Layer 6 of a small transformer language model trained on English Wikipedia (11 layers, counted from 0, width 96). Numbers have three digits each and are written without spaces.
A neuron's activation on a vector x is GELU(weights . x), where the dot is the dot product.

Input weights of the MLP neurons that the questions are about. A number n stands for (n - 500) times 0.00094.
n28: 578489313590405524188500219518647579661625430671470588335411782447315367399595246534446184422457642515478725714458471460411541810626625522516555473544622341536478630255539628416425511504579611508398438325566651550341626571524572384337523439415357546414693369360597527552358575408544489488
n43: 462641431546650627504307368588488560516504716362311557592303375293239472334686528439517566326396403744427460680585664321673866373678332615367680708600346292432240645637527387537564605377566609377571620504463482598396370411224557415479493603461390549373462384590508514524567552470660469209
n52: 199588315516365589777504531463352783324521469710380553710558624425500309514527339307464577438389653462618594411613558563490395357569545460485360514500528416553609557531333544382450702375548527518599623514306513500633466171545521639525553547631570558263401682524531599441334440459515439597
n55: 525285391429626641172386264427775851660649395654545600660541751477487486466652367441597617477268522412435429473603522391232473691773395291240648614524500337492500557665610404587479532431541446683588656450386516586239462651500347386735508525693364838580290398645504528280388103685669363463
n84: 467379437576406500561508543395591271834588699654316650779546642401430649343715291619371360226478621489515516462351546612776357392523367489589397603629429466334474390629452329659721362245710496420558725433432635468539332566455567512580528496573626440384341640492411685469463547334410478333
n96: 553524426615590551324815444492377335413425603443541632633714631377642463395327291566533610425434535444469565451590504375341339564556532705832425372652533574378480614472550445393221361329629412650489529214363359603307376645796574422333706642504496210556521346424395550444670820311624527421
n106: 301392545576528537571435484545602538483376406581404514634427500536453492392380527595616548455381623535521541519572543360549448565443398668289438466502594426516580557508625388525534763458515398480554449486472542620406510491640450567545397385630604447650687358503464473321422541582451392688
n133: 420732530650638340433490571597688694570580497372663530516450456536516549450509474351328440598459560689447487515457510438481616519612427569480589328715401416469380444567361468460525536268542404477381419615420616616441397438641579389356474654346395790581571328500523652667544396604517409430
n140: 567607428579615538433121365623608326372503336529421384411552522536446558442299411591400465662462670297335447465399385504482673525549245476430545518784626476284680542590588531653611630551588617390540349540347475609420312530519532447441382517612300708465496546525383415574616439678492685631
n157: 558715693555683634387524386568621443592714206457557210703717693510552428303445543442475267441372449346262647660519458258463514377467644254169597544657543308662574448491378380752666433217448884524518559409451665413389364535661721561338492500781622232415381277150656458730395253707470755622
n159: 410517583527565533391545561428643669344340507500626524723519209400401600389668405272711481447340649727395395582366467355413527588574593555405537607628349578329540506543565348479613648330478630479506493593538452594417334801475500591563552410557652503561600544423391329423650466623446480330
n176: 629462413457514613574311612405289765528530560697572601514326614698435410526583398357496358475375756332609585610404580522392381442487607615429393594638521464471530658423503420566658628339463612665375528493244521514411588619540479558412683600608390545514439497258531377476425329645421608472
n185: 372351245454589547356354587573402602389444604662406420509563257463360433480647428411534533299445521426634494446433630529479530581437633654513462525641344506637427618462379441435449439547494401494483450729596462478593283730468540513500557546569408627536535473684603415461532503558510422351
n187: 467521525560364512375616405738538493569587368651614295556649611353571536340373507511383369324449583803647511439414562308399627468528507439710414536430589446544483600390520493706309597231558601664606624461544513291325371653417597319562503537674507369532437504399677650413734585602466558322
n197: 308462431594500622575652390654496525448803496517559487584377522552411025325488462629452592500524471500329572551662554275258546344345682536298657392651551463444590312492351562798472453154388592565595190385504526776492609625545727613675662432742588327345593352392382448525704288576554370535
n203: 547366449581715503660436392476484504368508627348617538558352504428374597191613471360629404474496415328488404625659309279553421450574308428574317508847635364445274553293556537368508378332782632564598655551624648538436301307451719376483831504586571479719256750389458463656400292425500676628
n204: 560593024575662651513470437512529433526765500389453491441485531607301705610504487440561684631370508429301332579602582388517496525829554314553516642579474322520541423348673586573257577382562822630275213675301500672204254353554598275378504588546376548571456378421399422446677382634433638703
n222: 474520372640357500447436328760492371508642415436610285535264455584437488440332328480809346589515672276167477412662469433488403281399481496435485516486532504370672379508507684592634567311547436294592423710391685500493361662816512425597623608535369693508463371531512742473484661483674361713
n225: 520526301542440602345365534754880449644395588301539413496671718340573681385715233148381402398336695504405419439474467428248555385757462337598862361653371463435707388438403467335536401496625602645308584590618382522450667446627655655619569342555455640432357564446474350302563513400293439683
n226: 500481331438825544516536473638621338710489473547512583392369484414306590552440381595616585512496432462619434468527368459607442481443659789516492374549359478581402205508356387792460492496599492432380288563425590662409293516574477136336535790496353401561573531489566500584573853467173701508
n229: 388425384458623533382359473678454394452473485540666448508644615428231592557397457560761337704523071465542712594603539249446473676294635560619477524518572303396443335439571320588586333447496608690456549428488633633316413575274552555752532668574695682547380248504661531469636595487355458226
n239: 529523488860627487817426416632567508551451279454408519527455532461634593445500295535472462642412552387452561365488440593496580367349433463810627414661492559312392441452551470379359404449786437732457480539273439539411642544524593777327602489673319610371212519609447530210552565614633537613
n243: 297487544584456635316383477468470283353461339524625510620298455384463314665721550514434581576329484619464500397561543668474507303652681645500602435536602461456510402543554389469573639497577405531535299547428539514633317613457568378493665560616392534597581647533416675646349403450663297531
n251: 386511466564283550461592440702699534438419740504553657537610425458375671442522594427492545325475793574163324556655570524493511627608434186402305619618416109489390356705579478362361451395545500531472632648585483412568532698496610552255436593656514643425445508559511536478567436724528533411
n285: 462552459467522534206255515433486379504525688325559373658574381706585615493529430477462307386351414489592515511307705492373690628475799348450572643464522461364600530809637457583423321383530399659555504500576559417437257500570712425405625430638335545233450632627702555475465471661430574315
n324: 413677512578244661188422520423445416701543394597693716436372676394460549419348404516442482500419375607396572590557300581374420424607661508487512688597622357618449230508649406295629569515482487541485421731512532705388258602730683453744496443318473582492521408338396369567626207538521142672
n338: 377508391362672715566163504428624389492644504532532319504370512456468704515631086540389777594462542648519674452212461529715248488586481523418314387479428531387581450345602546358582484454591361435600467672443564532500511496727508475635670545320628654472429536512302738418629607513249294658
n344: 467644469512641687495513522496568344469619564689692429236782350593465386144614569181644414662307762256483487415570611463714526608444543475355402225570500580570424385678761475456525509458532681688439150430339481429386642316403632588271690591641545469267382378312470646195532287477541550571
n349: 500510530561572619409463293491347435367408612382503576481556547394402536544752587536450681561437579343350416593615678500388581484606522606554338662654418291457503503674407554619377654528553674447564319388370552699509500483455461469329454543423608217561486403490328466436732627576531478410
n364: 393663401813553503420438601628722428397397472643593319673327462430394602259382508529508460487488645735418625379321429491484861472684706345576607479424471286703598320437538524426603414290485421230595575569405446516369411602757422673379680404524408492544530435707198518500415577513607263343
n365: 397664541429540624628571434618695437554471461439767203632485451446440500391513474304311536503343455428570686403400578493421507626526458395611555331435507526531274419351402438544531658404339522705572538577227524510503484567578601411301524547539569486497580696314636512631619443631535353561
n379: 423604267566418466485515412624753625727496681635578538555655527466452388215425419447477379416415604616432577486340464461413581548726486302512572692487560358577618450522437507398437761585730415770497344788432457353437486617480564374572408430675598549434264633380673568489488330245321564561

Each question shows a token from some text and the vector x that enters the MLP there. A number n stands for (n - 500) times 0.012.

"H": 593559403525387110576459583513511509548462576568417500495569540540666555600468477544506409405601429511529532674673479526505526501514353403480486468286501462575560592510395343488578480683391563445493583481568228530635481506632399374447312540533585450491451515570541519462494566490462503478
The neuron with the highest activation: n379

"all": 597492406425390243573595687512530477467378436349481471417485344590404624431503548547521606517599481485704341671598495376572433288506440468515451549426619507613666426447623443593395517496376638533603438671540339509583585476514341426376510490558466472647635452572572412467490501554433585412
The three highest activations, in order: n204, n226, n106

" and": 639405495580532187475531599478512600553494581483414458504471397534610421617550616547435591532497483453576385651445525419531539521516429379508489531414477655392521540602573485496510544482443364498549440557469035428594613550558449554363318569475487527533387543565480575427372686603491484565
The neuron with the highest activation: n239

"u": 674379461426451234535554519654551476560490490538444535485567420513641389515523565464483472474483574545714389684563478467525484576443371544548416360431615500498455698447464529514613392564289521432592460398621331519505440588352511466604500486457280585404516461525403668518372488410636590544
The neuron with the highest activation: n28

"s": 626551458458435037502545586486464623498556581452517358518656511521532438589417561501524484586646494363509472634595514510453498506405444417580379555386526536627534467408427567532538483572464471536668488443539355388546586645636440488552384497588546483408526494499518536462458479428551285471
The two highest activations, in order: n222, n379

"re": 555504596509457390363385564352508512579552541411264515566554414531495544524574497622400594476781528386570534751573494425510584462438421678460484473454503569444628547549353592468404386528415502408532559514518307500671467461619466577442353324447437488496562435412344570533459676533438542493
The two highest activations, in order: n349, n84

"op": 617525536379555305501568630355570480508329524460527523409601535637403524559486486580511593532526340472590567683470549554509299550549241463461445394346445490596623456456518423384488549661464389522684556537406236507592583519587611405547361437506517538571678602552381468445469601449528359419
The most active neuron and its activation: n338, at about 1.3

"t": 469486698583586139554517435546538573371250578541501601460537475554477587484432637523486558469622369546612467699572480454600525532509507528609496474429521678512479437618572624487492451601375341440513433629400298533524401455487504488433389453547488484508491617462449554495527538340410418428
The neuron with the highest activation: n226

"y": 669540458568474249476653612353616463581469614425493589445458583487445395614477589525487539379487356494682486627624497553277498433465471536447394472237544757561558465532469476464483479480298396558543540503566225657555560540407639422539525406528591471434605623565327483411500479433507532586
The two highest activations, in order: n197, n96

"ow": 517483369450482211434582586476626452497549482357452333562604478561403453591592613543441595583624322455545419650644566486606616575540260492664400542660494648533645537555584442493517411501308394474622364560523302524627472374464481440527490457626438444519454514453540475571478320445433514540
The neuron with the highest activation: n204

"os": 599412630362572292586485591404528432522735501437374443506509568577522698609528505628230501683477440560525414655510388521358483379286410624538495464308494732605564429372458519578448592429387464487636372547469440450532599383553426514369564437440615468670518561510470480472504563560514468459
The two highest activations, in order: n338, n226

" al": 731569457422415236393498513460420458417565645466562374502466353659619502508498677563491618583596567526425531661736573533396609496415320479450426513313482480655465460443506486431554525504489402521632648448574174436564545509612494426462502502433514474369517538421405597451431494452597548547
The most active neuron and its activation: n251, at about 0.79

"he": 584420470512598165577524708514569435501484553518427420535449405609559364479650503557354602383544428493572370691630741474465580463461365564588587452494519553531481553658458494520511470617394338522541369549546355475570510299421486417462411503559472380337435596528521559636520510506418521449
The two highest activations, in order: n43, n285

" s": 571472511436503162558548525490494462474607622454542364552639417411712393565540592444554496582560453418512464644582513419516561681365510386446426527296413579515633547549438452469584513538421363432601452523419237517504708605649480547566384432531555434480549503457432511410484519500580322632
The three highest activations, in order: n106, n197, n222

"ers": 618579409491605197564483565567502623478450359371528419471597416491492724707496805581514481515621379566375421676524513536513475438321453622652521549521338705527533431441465472557510486458348407512560394456587454434520504471470441531445439401549576439577487432551361489510464530559626364433
The three highest activations, in order: n133, n229, n349

"id": 586343458455471261568428635547401417409452389584447445367449498488393636654492527407671553708529505443578457682520371597606356534464335494636445371475431470507576453442678449483577414666406563496555370598526385543657634489380432658579418393626468575526511431561637386471558513437488547494
The neuron with the highest activation: n229

"ive": 509532560638448221580418589421440447523649373487511503548504496506513553551527729586410576638500429558598446673423670481628438422506444536657457444573514532439405475513598488379503356436225426429536468590565239396551508461429519645346431602452394525667470429545417540545484627582566469449
The three highest activations, in order: n133, n239, n364

"oc": 533577369523433241608424696237572502514494397440543447338474511649562592436578539546509537644546520511537518636515469383547621487457368485686570516613421747466539477487407604356575518551393444596698310476619299473531531463448462440461582325568518387680422550535490475547494430469452347435
The most active neuron and its activation: n203, at about 0.79

"ed": 467405599386578181514435467466420527431501558600366444611465571454428449714486842563560528557582444492366360635528576450512570369510617574515454391571552538470532439543368499428604398550404560431608496629535222527567499463421498524485385442464587533597406621634461491577541593548593383343
The neuron with the highest activation: n349

"\n": 762525408329490174444456448459568548542658510539502509401406464631591505503547556452528496423646414508505488673455478486435590575521328394569500480265415515431531682463489498626541387507416518465585498481531160563542507541499499487546408510607597611506558450616476560460465557484522456503
The most active neuron and its activation: n55, at about 1.3

"el": 449504507355484283475582567604586605495417566533601484465389467387689554614540594558394495424546587429486394691640549556594433423437338578460472522442548468645494460463341698488482508682350543507679479477566239499571446425478532496607435573422549577341510513494371514354305352553580477500
The two highest activations, in order: n52, n251

"ew": 470516411552366183575458677352347439606494481460419446343524449612435699641508723552524599596505404644601405666516431449606468479432493438649335708528455590480527484530561429399570506488417490391529564515639317493556370442487420517539556513522455477643410618479386495623477441556470525467
The neuron with the highest activation: n203

"R": 646506454444386155619438548483434511526553576562427415358570536654657648485486550565481428441561519440645572649575304542496408487507535456442455523306590536535505540570473433491545464713539621546624569573451156477556492455598393541332342491471537562489517507385546476449487563441496452509
The neuron with the highest activation: n379

" ": 565475599357503172605503507370467459611546431478457505555561460491748492617561647405549567403545458484544566665574460552523465617487391512498460512194506676447537481500506499607487566420318393508533541512422177532613473554512402510418359597535548509490477449467522549521554578530604378516
The most active neuron and its activation: n365, at about 0.61

" in": 504472477448569174592507417537551567552524511512543583550370426656541433646516615491456623544533532475417496642529431621523598480456471487612503488338531709481469457570624539491614569505366331526559434522467105480636591447468318521509383586458513514478360495416328522567457602465541377558
The most active neuron and its activation: n239, at about 0.31

"o": 590567615569649344552481578437586406342378535502454502550534468569568452554697450524459559577562507383723541709451571557551387505473313718475426497394483433574562522452439529648420554452376542508579421524405195546624563526539410374391505473612539409512417557443352471489346507430501508345
The neuron with the highest activation: n349

"ad": 497361463364525258464482706431383361441502596422438622457442610574403510552454642502611515508516330503550340668669344520473467370616527593624476522434479559604621503557574529459569533559353440393523477492468160725615547462483445502599628436477537477445546667458489520529482519497471448462
The two highest activations, in order: n324, n243

"n": 549563476472392149565546582512542519534525457577318559618368446575409709525606584476531614491560543569545429681552372367525502457337523513539391427434495699560636468435565516476610582481333470446414566500439373472538490613492302537487427565401562422637613533538408471472538532332548436512
The three highest activations, in order: n159, n106, n364

"en": 565605513434568248387373487476660457396454492602565397430479426487446535611704487507497569547635479567564453707557500637455528482626415519592529476351547543591594622414470534570546451473208493560489301458547311551623516416372460493441383485447429606523491583494420459459509554441581350597
The most active neuron and its activation: n243, at about 1

"so": 678515319363524273579562633405455536510522597423468485633560578517392576640519494413440489483545336441722524644503439377425449446504415530526481507415532528566723551448529377461562474540392411377609594441486118438583577517634512455455657581554516437559396469611461541496472596336507464465
The neuron with the highest activation: n96

"ess": 531471638492543303435558570461548431389473548436472489421479539428361560557494827544481615474563293412712536641405502441475390586454475534518343510570533566614519444588673547550504503509269374489763500541533221542641489420382377519335489501499540525500481505517368442559610544453599504494
The two highest activations, in order: n349, n229

" the": 552608514527451122432568647621528444534491370586551459476480414527489566435518680460417585534380427585581434641538596408501625398527403310549466513279570539532452492523541537468567464621352491519567546494575178558706583530493464541475348512446493378410522452580524468505494678506512504575
The neuron with the highest activation: n364

"1": 761516600565523160521551515409499575506528474530462528551471439422492486617641501487456509540446626544504576708471629575622587548564447516517342349396522518529524499454464546465426483559307470322508440403635370535508554521369388504440364513412386603494442380487542473531542651412533626454
The neuron with the highest activation: n28

"uc": 695510546447549148615446489439491456451570570535488426399525487664543584534590472519616537681516490404616534640470444611529511703461372465589438429397420569579550523372480428464551466386505403493691326490521272485613553549482512542556594342651316478575514560452488476374489476498467471329
The neuron with the highest activation: n239

" by": 694529588433581148586527442588510474541461562549480487469518446518436459542545572653479613562645518486338438637482537550398423391455454312570419501536671564387520500623496424580529478516339422535675443522457111507633606458536444568480354485561511571442475483472537523516466585488459453573
The three highest activations, in order: n140, n251, n239

"ong": 590476419393489163528442465382450415427510503524626258463465461624320417565498492525505629741544442412606487656689355539676363570454371529633403458470487508593560524536547472519499481619429594450628452514500335587525572447512475387516613426664384535617533532589494465618489451444462516466
The most active neuron and its activation: n203, at about 1.7

"ing": 521471451526467242423397639448523473557454384541333438412490580497609456681550714567349636628372384430408420668550513532457525511512541489453473604509489490518480454636476422421534426504442544541534375471573285604645534445399421470536450470513417783598460531620289430642544492545786412546
The three highest activations, in order: n243, n55, n140

"ation": 532571541619387209553469589263559386585452500472471520463506536524350538682531694616637632408595441575476495694495491504481474374404336648533440486452451556502478474532497473537472404553377465385520616675555289435708478444539426497387426390460468532671490473572416582592496574540556421454
The neuron with the highest activation: n84

"b": 485383564380533193519500479481420519524595469497531530561548473635449442696585602385299540645487620531469547662652535611488449393546348530520426341407468487551487495372479487493588635611518456463562508327417147455529551615494606387596545401527448578522556616648465497489489518437399440529
The two highest activations, in order: n243, n52

"==": 734456492494423213559409482489537494441586530550616492529507446575525475516581612634510589460699414460582494678356620470347556431522380415535522496204495438478474544553498509400616441456507507471599659510432170589567561556400462452553345472519411502647580448494539577440419485432546580440
The most active neuron and its activation: n55, at about 0.42